Layer 4 of a small transformer language model trained on English Wikipedia (12 layers, counted from 0, width 64).
A neuron's activation on a vector x is GELU(weights . x), where the dot is the dot product.

Input weights of the MLP neurons that the questions are about. A number n stands for n times 0.0054.
n0: -6 33 22 -63 -7 27 -6 4 33 -77 -31 -18 -37 1 36 -6 48 14 19 22 34 7 -3 3 19 -56 -2 -48 47 4 -25 -51 -52 -36 23 -9 -23 -18 -3 32 -8 41 -14 -77 45 1 3 -6 16 35 -2 19 52 14 41 -7 31 61 -22 -21 27 -52 -39 11
n2: 8 11 -4 -69 6 14 5 -11 68 35 -6 -17 2 36 36 -18 -12 15 27 -8 13 -7 -2 16 -14 -47 5 27 -14 36 -4 -4 -24 -17 -38 10 -24 22 -74 -45 -14 -22 -1 -5 -11 -24 4 -5 21 12 31 16 29 34 75 -22 -32 -21 -24 -15 -1 -23 24 18
n3: -60 -25 -8 -7 41 3 -30 5 5 -23 -19 35 -15 44 14 66 21 43 16 -49 0 1 -14 -43 29 40 -27 20 32 -12 -30 9 -12 30 -8 23 -20 6 -20 -6 -34 -17 -6 23 -9 28 -10 -13 -52 20 28 54 15 -47 15 11 -5 31 -26 -30 9 -71 -1 -26
n15: 43 -22 26 3 -1 18 4 -37 -3 0 -23 31 2 42 2 10 -27 38 -10 -27 -5 44 20 -16 8 27 -41 82 24 -43 25 29 29 -15 15 -29 18 1 -60 -33 0 -55 -13 -30 25 -16 -39 -5 -36 15 -14 14 13 32 -38 -19 11 -79 -11 30 -29 29 25 -41
n17: -3 -20 -72 9 -21 4 -8 -46 17 -12 -36 22 -16 4 -50 -8 -21 25 -42 15 8 28 -28 -54 31 27 51 16 -7 -22 -23 12 43 47 17 46 -10 -4 37 24 -8 -35 -31 -19 15 -20 1 18 12 -12 -36 30 -17 28 -26 -23 23 38 9 -21 -4 -2 30 24
n19: -23 -16 -18 -18 -26 8 61 -2 -18 10 -73 -41 47 5 -12 -11 64 9 45 -3 31 -26 3 39 -33 -50 14 -30 -9 -15 2 9 -31 19 -27 -27 2 9 20 13 68 73 -18 17 3 0 25 -45 -43 8 24 27 59 -15 31 -29 20 -8 -1 -36 0 -17 63 18
n24: -22 -36 38 45 -3 -44 9 -5 52 26 -18 -34 74 -17 20 -25 36 -12 23 7 -23 -37 -17 15 -14 -18 6 -24 42 13 10 -50 46 7 18 -19 -34 -37 14 27 -38 51 64 37 22 -34 35 27 -27 42 14 -58 -43 -56 -46 -85 29 -46 61 -23 -22 45 -28 -2
n29: 7 10 -4 -31 4 17 -19 72 4 -27 -73 9 32 -7 -38 12 35 7 -30 15 -14 -6 28 -20 24 -46 31 -6 23 -7 -11 -30 -56 0 15 3 18 -17 17 -46 -7 -59 -4 6 -25 14 11 28 7 -26 31 -24 14 27 12 25 1 26 42 56 7 -28 10 -31
n39: -12 -24 -31 26 17 12 3 73 -26 -4 47 33 -47 -10 11 -11 6 31 -15 -17 63 -4 -24 -49 -27 0 70 -12 38 -7 -13 21 -9 -7 -39 -22 15 -2 -16 -38 5 -28 27 10 -1 13 -5 9 -5 11 14 -5 5 39 -40 25 27 -37 -40 -9 -40 48 5 -43
n48: 12 32 -14 38 -25 -41 -31 10 3 -51 9 7 -21 -23 -18 18 -26 14 -21 -14 -12 46 7 0 -25 -8 34 -15 6 -16 -48 51 -6 11 -19 33 30 21 32 19 65 -33 -47 47 25 15 -40 -7 2 -23 -1 -17 -16 26 -8 11 8 8 8 17 -21 0 40 -56
n49: -26 14 -5 9 46 -8 -14 16 3 33 4 -1 0 -30 -5 -13 -47 -5 5 -21 11 1 -27 6 -5 37 -3 2 5 -22 24 45 -8 -40 -34 -12 20 57 -23 26 8 29 -63 33 -5 -23 3 14 12 -17 -8 68 -19 -11 -31 32 -15 -40 12 2 -24 15 -20 31
n56: -35 34 -21 35 29 -13 -5 -16 -23 -24 -8 -7 -8 14 -5 -1 41 -16 1 20 2 18 50 -54 -55 35 -77 4 15 -42 7 15 -67 46 -2 -10 1 51 -38 -15 -1 -27 5 -50 11 1 61 5 -39 28 9 9 19 17 54 -50 -9 -14 41 -12 -29 22 9 31
n58: 27 -18 12 26 -35 -35 19 -17 24 -32 -6 -6 -36 -23 26 5 -14 8 -2 -6 -6 6 -7 -8 41 38 67 62 4 -10 -46 48 -26 24 -9 -17 27 -9 -48 55 -13 -19 8 17 39 -57 -17 -18 -32 -31 3 17 -4 -1 -62 37 40 -28 -6 20 8 -5 -6 11
n60: -61 -17 24 -17 -27 -45 23 22 19 -20 -1 5 40 -34 0 -40 -11 23 -10 -75 -6 35 -3 -24 14 15 5 -72 89 -26 38 57 34 31 14 3 -5 6 34 26 -45 8 54 60 14 51 -41 -23 -52 40 33 -19 -51 46 -3 -19 -14 8 -7 -26 -30 37 -22 19
n61: -40 29 1 0 -22 8 16 -23 25 -20 3 -1 2 9 4 51 -22 47 -18 -26 -18 -36 -27 3 32 -31 -41 47 10 10 2 33 11 0 -3 6 -23 25 -35 38 -33 -10 9 -17 -3 -13 12 -4 54 33 3 44 3 -9 -28 -8 23 -81 40 15 21 -7 2 -20
n62: 17 45 3 17 22 -31 40 2 37 -12 -28 24 -28 -6 25 -52 -9 7 55 -19 -57 -20 30 -21 -7 -31 -1 -58 -37 8 23 -37 28 -20 63 16 -9 9 1 -11 13 21 -14 -32 49 -35 27 -15 -16 51 23 -5 -11 8 40 20 -2 -12 46 21 -41 -8 -52 7
n63: -59 -15 18 -12 29 -19 42 28 46 -20 38 -2 -1 7 -12 3 16 49 -8 32 16 21 -7 -50 30 -4 44 -45 62 3 -11 36 -46 42 -23 -11 -57 32 -5 19 -11 0 -17 17 40 -22 -82 -35 -18 37 -3 -18 -18 6 18 -13 -5 23 -12 -36 -26 30 6 -31
n68: 3 -2 -11 9 16 -60 -6 18 -26 32 -43 -42 37 -12 45 -8 41 -18 -25 -27 -47 -35 -21 -8 -50 57 13 -15 12 42 3 27 -39 21 -51 -16 -24 10 36 8 11 24 52 30 26 13 -16 12 -39 6 -13 -12 -17 13 12 47 -17 -40 13 -17 1 17 50 -33
n71: 18 22 11 -12 28 3 -40 -34 -75 -31 3 23 -48 -6 43 -9 11 23 2 47 -4 -21 -40 -18 26 -9 -19 -66 -33 -16 -31 36 29 -23 -60 -4 48 2 -43 0 63 -8 46 -3 -24 16 37 8 2 2 -85 26 0 -6 16 3 6 31 27 45 67 -6 7 -7
n77: -42 -28 4 -16 -14 -19 2 5 -2 49 26 37 6 1 5 -27 -20 -22 -22 32 2 -29 -9 12 -27 -3 20 -46 12 0 63 36 -30 -21 -21 6 -5 64 -12 10 -2 15 15 0 -20 -22 -20 -15 16 30 -30 -13 -21 15 33 30 -11 -55 -18 35 -13 -32 34 35
n87: 15 -18 -15 -47 39 32 -53 -39 -16 12 5 13 -19 24 63 -3 -9 -47 -33 18 18 -11 -26 8 41 -30 -36 4 10 -8 -68 -5 -2 16 -13 5 -25 -17 26 20 -11 -4 51 15 -54 4 -34 -3 17 44 -19 6 14 -8 -25 33 -19 8 -16 27 13 -27 -61 54
n94: -18 -18 -23 -44 24 -4 -5 -4 15 8 -7 19 -69 -46 -9 55 43 -8 -40 -6 -1 41 23 21 17 15 -30 19 28 -41 7 -8 12 45 59 19 18 36 34 6 25 17 13 12 8 26 -40 -24 11 3 -33 -18 -5 -74 -15 9 47 -6 19 -17 -58 -17 29 -36
n95: 5 -14 7 -29 25 3 11 11 -12 -17 -32 -52 2 -40 34 -13 30 20 20 3 30 56 39 9 -22 37 22 -2 -30 -46 4 -34 55 9 14 0 -81 20 12 -2 8 29 25 11 -29 -24 21 27 -35 -14 -43 22 -14 -17 -33 -23 -42 -4 -3 40 25 -26 19 18
n97: 6 40 -45 -2 -13 13 10 -8 -32 18 -42 10 -18 14 51 78 -29 -25 40 32 -3 -20 -15 63 -52 -39 -53 -17 -12 22 -2 -27 36 -40 -13 -14 -25 -12 -26 -11 -14 61 34 -69 -21 -44 31 -24 47 7 -52 -34 38 -33 -33 3 74 0 -8 46 -7 -4 11 41
n99: -12 7 31 -3 -10 -57 31 4 -7 -11 -10 36 -4 5 -37 -42 5 16 23 4 13 -16 18 -21 -16 -30 -8 5 -46 -10 7 47 75 -10 -9 30 -27 14 81 -8 -13 27 -34 46 4 -2 2 10 -3 8 1 -19 1 57 -16 -3 -16 -3 -2 -26 -34 21 31 -85
n101: -44 -27 13 -20 -10 -25 -19 -37 60 3 2 7 15 6 -11 16 -4 -3 -39 6 -55 54 59 35 49 -19 -25 0 29 -5 40 -30 70 3 21 -9 -29 -16 -12 -31 13 -15 7 20 -29 8 0 22 -2 15 -13 -56 -35 8 6 -8 47 -45 49 40 10 -12 -37 29
n105: -49 -16 -25 -22 15 -31 12 43 35 27 -26 9 -30 -14 -40 -50 8 -63 3 -37 3 -24 3 73 19 -57 12 -20 10 10 64 -7 -2 9 32 24 -46 8 50 3 -43 14 -17 2 17 12 -14 -26 48 49 5 -17 -31 -59 21 -6 23 3 58 11 -19 -1 -32 13
n109: 18 12 12 40 17 9 22 -52 23 9 -15 10 -11 54 -4 60 7 -3 -7 -9 44 -11 -43 -9 -2 -22 -5 36 48 13 -9 43 -4 1 -23 -3 28 -29 -68 -19 23 25 4 -19 -6 10 -51 29 -34 -58 -28 -25 22 -11 -60 -53 24 27 -26 -13 1 -9 17 -3
n117: 2 52 -31 19 -9 -10 18 -32 -6 9 -1 -44 75 36 -24 -32 8 -27 -21 16 -45 -13 -16 18 -21 -11 7 27 28 -5 2 -31 28 -28 26 -6 -27 -4 7 51 -7 -5 33 -14 6 -3 28 -29 -50 7 6 2 10 46 -20 19 55 34 -16 -24 -28 26 -3 -57
n118: -51 25 7 19 25 10 -4 23 -16 53 -5 -4 31 -15 3 -44 5 -13 -3 11 -2 -53 -33 64 17 -5 16 -46 -3 11 2 -28 -3 -8 -64 -3 -7 8 -62 46 13 12 -8 5 67 8 -20 -50 -10 54 -1 -56 -1 17 -47 -15 -2 35 46 -25 -32 -7 42 -11
n119: -43 -5 -6 -43 14 95 7 -41 61 -17 -83 18 13 75 -4 35 8 -21 14 -19 -19 6 -9 23 6 26 13 62 5 2 -52 17 25 -37 -19 23 -6 -73 -38 -30 40 -25 -1 7 60 -70 46 -19 -61 2 -2 -47 -35 -39 -2 -22 -15 -1 73 8 29 3 35 -8
n127: 6 30 -17 28 -3 -20 61 20 -17 21 -33 -31 56 52 -33 27 -48 -27 -6 -79 -28 -40 26 -1 -18 -15 8 -22 31 -13 24 11 -12 -13 13 -7 13 -3 -2 -15 -14 -22 3 33 4 7 24 29 2 16 -25 2 -25 -9 -9 -8 15 0 15 -12 26 3 -15 22

Each question shows a token from some text and the vector x that enters the MLP there. A number n stands for n times 0.045.

"ed": -7 -6 8 16 -32 -37 -29 41 -22 8 59 31 44 29 19 5 -6 -4 13 -62 45 16 8 -21 40 -56 -36 22 -33 -15 -15 -45 -10 -3 0 -25 15 -32 34 36 11 42 13 -45 56 -3 -26 6 6 -39 -17 3 -40 -2 11 14 -29 -1 24 6 -17 12 35 7
Which of these neurons fires most? n99

" 10": -2 -6 5 -3 2 -31 -34 37 -21 18 74 13 44 25 0 20 -14 24 27 -53 11 26 -13 -18 30 -60 -20 29 -22 -10 -21 -61 -7 -20 9 -31 15 -4 16 -2 -15 44 31 -50 38 -38 11 -1 6 -30 13 13 -47 -14 36 16 -21 19 14 -4 -14 -21 60 5
Which of these neurons fires most? n2

"is": 6 -18 7 -25 -11 -37 -47 30 -35 4 71 34 39 41 11 16 0 9 7 -57 20 10 -4 -20 23 -46 -17 25 -48 -27 -10 -51 -12 11 -15 -22 34 -12 25 12 18 47 10 -54 42 -21 -12 2 1 -31 -16 13 -49 -7 6 23 -6 0 23 4 5 25 19 38
The two highest activations, in order: n71, n87

"om": -8 -24 18 8 -21 -34 -26 31 2 7 58 12 45 41 12 7 -29 -1 -5 -57 25 12 -2 -31 43 -34 -21 12 -43 -31 -6 -53 -18 -15 3 -34 8 -10 17 34 19 32 31 -28 52 -30 -24 16 -6 -49 -1 -6 -55 3 7 27 0 -4 -2 12 12 30 52 34
The most active neuron and its activation: n58, at about 1.1

"f": 9 -20 5 19 -11 -34 -35 34 12 25 65 -16 31 40 6 29 -18 9 25 -71 32 28 -21 -3 18 -54 -8 32 -38 -16 -19 -40 -32 1 -10 -34 39 -15 14 0 24 42 23 -42 26 -25 -5 23 3 -46 -8 -11 -51 -8 31 18 -19 5 10 -4 -9 -7 43 25
The most active neuron and its activation: n109, at about 1.1

" R": -5 -24 11 -5 -9 -40 -24 45 -15 9 71 26 29 23 -2 9 -17 0 21 -71 51 34 -4 -26 20 -44 -17 22 -34 -12 -9 -49 -2 7 -6 -24 11 -1 28 10 -16 27 26 -35 44 -54 -10 -8 -15 -33 6 -3 -54 21 33 27 -39 24 17 5 -24 12 50 26
The most active neuron and its activation: n60, at about 1.3

"ze": -13 -17 10 4 -13 -37 -23 38 -18 14 53 7 58 27 -7 16 -24 -6 -1 -57 34 22 7 -27 43 -43 -38 15 -38 -17 -9 -44 -8 -1 17 -24 25 -30 12 20 9 41 27 -40 50 -12 -9 21 3 -49 -22 7 -51 -17 13 41 -7 -12 21 -10 -18 12 57 23
The two highest activations, in order: n127, n24

"l": -6 -12 6 13 -21 -28 -28 50 -14 21 57 23 37 37 35 14 -19 -8 12 -68 20 12 -16 -34 19 -47 -25 26 -48 -13 -14 -53 -22 6 -39 -33 28 -12 26 13 8 34 35 -38 48 -34 -19 3 8 -37 -18 -9 -39 4 11 38 5 30 4 12 0 2 39 18
The two highest activations, in order: n97, n68

"k": -14 -21 14 13 -18 -29 -30 38 -2 22 69 15 49 33 5 -3 -21 11 9 -79 13 23 2 -18 43 -44 -28 20 -38 -21 2 -44 -5 -24 -1 -20 20 -14 19 12 6 18 27 -40 50 -36 -17 20 9 -42 -5 -11 -57 -4 18 10 10 14 6 -3 -1 0 56 31
The two highest activations, in order: n127, n24

" 196": 6 -2 15 -1 -29 -20 -39 17 -29 20 66 7 51 26 -4 4 -19 26 17 -45 22 42 -16 -29 28 -59 -15 37 -43 -15 -21 -69 -27 9 3 -13 2 -5 17 8 5 21 37 -33 51 -29 -8 11 -5 -36 6 16 -40 2 17 35 -4 -2 11 7 -33 7 55 0
The most active neuron and its activation: n15, at about 0.74

" over": -20 -20 -3 3 -4 -37 -34 43 -19 -6 70 19 40 24 -10 12 -2 22 35 -40 43 18 3 -37 36 -59 -24 31 -37 -37 -9 -54 -10 -5 -17 -31 25 -29 23 15 16 35 22 -30 49 -29 -4 25 18 -28 -14 19 -42 8 35 10 -29 11 8 -3 0 -17 32 20
The most active neuron and its activation: n0, at about 0.79

"th": -10 -14 14 5 -7 -38 -36 28 -14 36 78 12 33 33 4 9 -17 31 -9 -65 31 33 2 -28 17 -40 -25 35 -34 -10 -18 -57 -15 -16 3 -26 37 -2 13 14 9 41 10 -37 45 -37 -17 24 -3 -44 -23 -5 -36 -27 14 18 -12 11 7 -3 26 -5 46 22
Which of these neurons fires most? n109

"ant": 6 -6 12 1 -22 -30 -29 3 -27 11 66 10 44 37 12 11 -2 1 0 -50 34 22 -32 -22 33 -57 -27 18 -45 -28 3 -56 -9 7 -18 -20 34 -23 17 34 15 27 32 -60 39 -26 -21 9 2 -34 -19 21 -36 -4 21 36 6 -16 29 5 -3 5 52 11
The most active neuron and its activation: n71, at about 1.1

" 194": 4 -6 18 3 -18 -24 -41 17 -28 16 72 4 51 29 6 20 -9 17 21 -48 15 33 -28 -26 24 -63 -3 28 -40 -18 -12 -66 -20 12 18 -24 9 -11 16 3 0 24 37 -34 42 -31 -14 18 -1 -30 3 18 -42 17 26 42 -6 -13 13 -12 -35 4 50 -4
Which of these neurons fires most? n117

"um": -5 -27 5 11 -29 -30 -23 29 -13 17 66 5 51 43 10 6 -33 -7 -10 -59 17 25 -6 -34 41 -42 -28 27 -30 -23 11 -55 -22 -11 5 -34 31 -20 19 18 18 42 20 -35 45 -25 -17 14 20 -47 -7 -4 -41 15 21 13 10 -10 11 8 -17 16 46 21
The two highest activations, in order: n15, n127

"g": -11 2 11 2 -16 -18 -48 31 -8 19 79 24 43 36 -6 16 -12 -1 16 -70 17 18 -15 -12 8 -59 -25 23 -46 -39 -21 -51 5 2 1 -35 25 6 23 17 26 29 18 -29 43 -46 -32 9 -4 -26 -11 -7 -35 5 14 31 -8 10 14 -4 3 19 34 31
The two highest activations, in order: n48, n118

"v": -5 -10 -1 8 -14 -30 -38 37 0 18 80 22 59 42 -1 11 2 -3 11 -70 -7 29 -17 -13 28 -44 -28 13 -21 -25 -13 -52 -6 1 -1 -33 15 -13 20 6 30 34 25 -33 44 -32 -21 -4 -11 -37 -10 -30 -43 11 34 15 -14 2 -3 14 7 8 28 44
Which of these neurons fires most? n101

" Al": -16 -25 -1 -5 -8 -37 -18 35 -35 22 59 11 38 31 -5 26 -13 7 -13 -55 21 46 4 -26 21 -38 -41 28 -38 -12 -5 -64 -9 -7 -14 -28 7 -16 19 19 13 33 8 -30 54 -25 -16 4 6 -55 10 3 -36 33 34 34 -33 33 3 1 -17 16 51 30
The three highest activations, in order: n48, n68, n99

"C": 0 -38 24 -23 -7 -31 -38 43 -2 14 81 13 31 34 -11 -4 -24 11 19 -89 28 19 -7 -10 16 -59 -22 22 -27 -21 0 -50 -16 7 5 -15 27 -6 10 22 -9 34 18 -30 41 -24 -9 18 -13 -21 -7 13 -48 -7 39 22 -27 12 5 7 -11 19 37 26
The most active neuron and its activation: n60, at about 1.2

"til": -10 -13 -11 -6 -22 -29 -16 33 -38 31 59 31 45 39 11 14 -10 20 12 -49 9 20 -9 -1 38 -51 -39 13 -44 -25 -30 -59 -16 14 12 -32 28 -8 15 11 31 31 18 -30 56 -23 -6 19 10 -39 -8 -24 -51 -8 8 35 -29 9 20 0 -19 16 39 16
The two highest activations, in order: n118, n97

"un": -8 -33 -4 4 -27 -25 -17 54 -30 15 55 4 37 41 3 15 -23 -2 14 -65 21 37 -5 -5 34 -51 -26 23 -50 -17 -5 -48 -13 18 10 -34 32 -25 21 -3 10 43 21 -50 53 -26 -1 27 7 -45 -16 -24 -30 7 24 23 -14 4 27 6 6 -16 39 10
The three highest activations, in order: n127, n97, n29

"ig": -20 -33 11 1 -28 -19 -36 47 -20 18 64 14 45 49 1 15 -8 -1 15 -68 10 36 -25 -15 18 -50 -36 26 -32 -19 -8 -50 -13 3 -1 -34 32 -32 18 19 16 32 13 -30 50 -29 -30 8 0 -26 -25 4 -29 31 22 27 -11 -16 18 0 6 28 27 31
The two highest activations, in order: n15, n127

" June": -22 -16 -3 2 -14 -26 -21 39 -45 17 72 16 53 28 -5 10 -23 43 15 -38 21 35 -18 -9 32 -50 -14 30 -42 -25 -27 -70 -1 5 15 -9 31 -12 12 7 3 39 12 -38 42 -46 -16 17 -10 -36 -24 13 -38 4 29 39 -4 -6 7 -12 -31 15 36 22
The two highest activations, in order: n39, n15

" K": -9 -30 16 -16 -5 -30 -25 31 -15 4 74 22 47 28 4 8 -19 6 7 -65 24 34 -3 -18 24 -39 -6 19 -46 -26 6 -45 1 -25 -14 -16 25 -11 7 12 -4 28 35 -46 41 -54 -19 13 14 -38 -1 -2 -44 14 57 18 -28 28 9 -14 -23 11 57 26
Which of these neurons fires most? n2

"ac": -5 -20 6 -9 -6 -35 -37 33 -11 11 56 11 36 34 -2 6 -14 7 16 -88 30 37 -3 -14 16 -46 -31 15 -51 -22 -9 -52 -20 30 -3 -35 37 -34 15 26 9 35 15 -33 53 -17 -8 26 0 -32 -11 -2 -36 -4 22 13 -18 -17 23 22 10 13 38 28
The most active neuron and its activation: n127, at about 0.46

"r": 15 -12 12 5 -14 -33 -32 45 -13 27 67 6 51 32 -2 18 -3 -10 14 -74 12 10 -13 -30 13 -39 -6 31 -49 -15 2 -47 4 5 -8 -51 27 -16 27 21 5 36 27 -33 33 -44 -19 11 -22 -30 -16 2 -45 -6 36 34 -29 12 4 -16 8 10 39 33
The three highest activations, in order: n68, n127, n24

" |": -14 -20 -9 2 6 -22 -37 28 -1 35 66 25 50 30 -6 10 -16 9 33 -31 19 20 -9 -46 30 -47 -36 15 -38 -5 -15 -57 -6 -5 11 -31 26 -11 17 26 9 38 11 -54 53 -49 -3 5 -2 -46 2 5 -47 -17 17 27 -14 34 -3 7 -10 10 44 8
The most active neuron and its activation: n62, at about 0.53

"al": -9 -16 7 -14 -23 -27 -17 35 -19 6 64 15 43 33 14 3 -24 3 -2 -63 15 12 -8 -26 38 -56 -39 17 -38 -10 0 -44 3 -9 -9 -33 27 -21 34 30 -9 39 28 -37 63 -36 -27 16 13 -39 6 1 -56 14 1 24 -5 -9 26 9 20 6 42 16
The two highest activations, in order: n61, n24

" 198": 15 -21 10 -17 -21 -22 -43 25 -28 15 65 17 53 21 -11 21 -11 15 31 -54 17 46 -21 -14 33 -56 -1 23 -44 -17 -19 -62 -25 1 19 -23 3 -14 19 11 3 30 36 -39 30 -46 10 20 -1 -24 -10 -1 -39 -9 38 36 -17 2 18 -1 -22 0 57 2
The most active neuron and its activation: n29, at about 0.33

" polit": -23 -28 2 -8 -31 -30 -32 30 -17 8 60 15 46 40 19 25 -16 4 -10 -32 44 35 -12 -12 11 -40 -18 34 -45 -24 -31 -70 -14 19 17 -24 16 -4 14 9 8 25 34 -38 41 -8 -21 16 4 -41 -11 15 -51 4 37 23 -28 -5 25 -13 -4 13 55 8
Which of these neurons fires most? n94

"oc": -5 -27 27 -23 -28 -33 -32 34 -19 17 61 11 42 41 -2 -13 -20 5 20 -46 20 38 -6 -16 19 -62 -15 19 -52 -18 -15 -57 -10 23 13 -47 49 -6 35 17 16 29 21 -21 48 -24 -9 7 -13 -31 -16 -2 -48 9 14 23 -14 -13 19 5 -3 14 37 25
Which of these neurons fires most? n24

"or": 7 -12 10 1 -17 -37 -12 25 -22 -2 57 16 43 27 7 17 -19 2 3 -63 26 15 -26 -15 24 -58 -4 22 -43 -31 -7 -57 -18 10 14 -51 39 -5 16 23 17 47 18 -38 35 -50 -15 7 4 -32 -10 19 -51 0 13 23 -15 9 29 2 -4 15 56 25
Which of these neurons fires most? n58

" –": -12 -27 11 -2 -6 -32 -31 28 -3 6 73 29 46 24 2 29 -3 18 25 -46 9 30 -11 -27 25 -52 -6 22 -32 -16 -10 -52 -7 -23 -4 -32 10 -21 8 32 21 45 15 -40 35 -40 -6 16 15 -41 -10 17 -61 -21 28 35 -10 27 -1 -13 -33 2 50 17
The most active neuron and its activation: n63, at about 0.36

" th": -33 -5 12 2 0 -37 -40 22 -9 31 62 21 44 38 -6 0 1 12 16 -57 41 11 13 -36 26 -29 -20 42 -61 -13 -11 -52 -14 0 -20 -30 20 3 25 11 4 26 31 -30 36 -25 -11 13 6 -55 -3 15 -37 -10 23 20 -41 17 8 -17 8 -18 51 21
The two highest activations, in order: n3, n2

" from": -18 -34 -3 10 -9 -25 -15 50 -16 19 70 18 47 34 -6 11 10 14 19 -42 35 35 1 -27 42 -53 -31 20 -35 -33 -23 -57 -5 11 15 -32 8 -26 26 9 -2 22 13 -36 56 -38 -4 22 20 -39 -27 4 -52 13 34 20 -24 20 -5 -3 -9 1 29 2
The most active neuron and its activation: n63, at about 0.63

" O": -7 -30 23 -13 -9 -29 -20 32 -14 0 68 12 40 33 6 8 -23 -3 7 -58 21 43 -7 -15 20 -47 -6 24 -37 -20 1 -44 -14 -27 -15 -35 21 -7 27 27 11 42 22 -32 45 -41 -19 27 10 -41 10 3 -60 31 44 30 -35 17 0 -3 -41 0 37 21
The most active neuron and its activation: n77, at about 0.84

"202": 12 -23 -5 -1 -17 -38 -42 13 -9 21 74 8 33 20 -1 7 -18 2 14 -53 26 38 -10 -11 41 -45 -14 42 -64 -18 -5 -42 -36 8 21 -21 25 -19 15 18 17 24 35 -35 50 -15 5 23 -11 -34 -15 -18 -27 -23 38 39 -15 -7 28 -9 -27 -7 54 -7
Which of these neurons fires most? n94

"ak": -18 -32 -5 -4 -14 -27 -19 42 -16 13 61 26 47 30 11 2 -32 9 -1 -61 3 36 -2 -12 41 -39 -25 25 -34 -25 9 -58 -7 -6 10 -32 13 -17 31 16 2 17 30 -46 62 -37 -23 26 4 -48 -10 -12 -43 -4 18 14 -2 21 16 -1 8 0 54 21
Which of these neurons fires most? n101

" t": -16 -20 14 -7 18 -38 -31 41 -3 8 72 31 53 36 6 -5 -17 12 11 -59 33 38 -10 -25 19 -37 -16 24 -21 -27 -9 -49 -17 -8 -29 -17 23 -17 19 16 7 31 21 -18 39 -22 -11 18 -15 -56 -7 12 -47 -21 46 20 -39 -8 13 -16 5 -16 45 29
The three highest activations, in order: n3, n49, n2

"ol": -2 -15 16 6 -16 -34 -25 42 -23 11 57 2 53 41 11 17 -6 -10 2 -78 12 13 -16 -30 35 -49 -19 0 -50 -14 1 -54 -19 9 8 -45 31 -19 14 32 6 35 26 -27 50 -33 -21 3 21 -27 -3 -3 -49 4 27 25 -13 -7 18 22 0 15 35 18
The three highest activations, in order: n127, n24, n68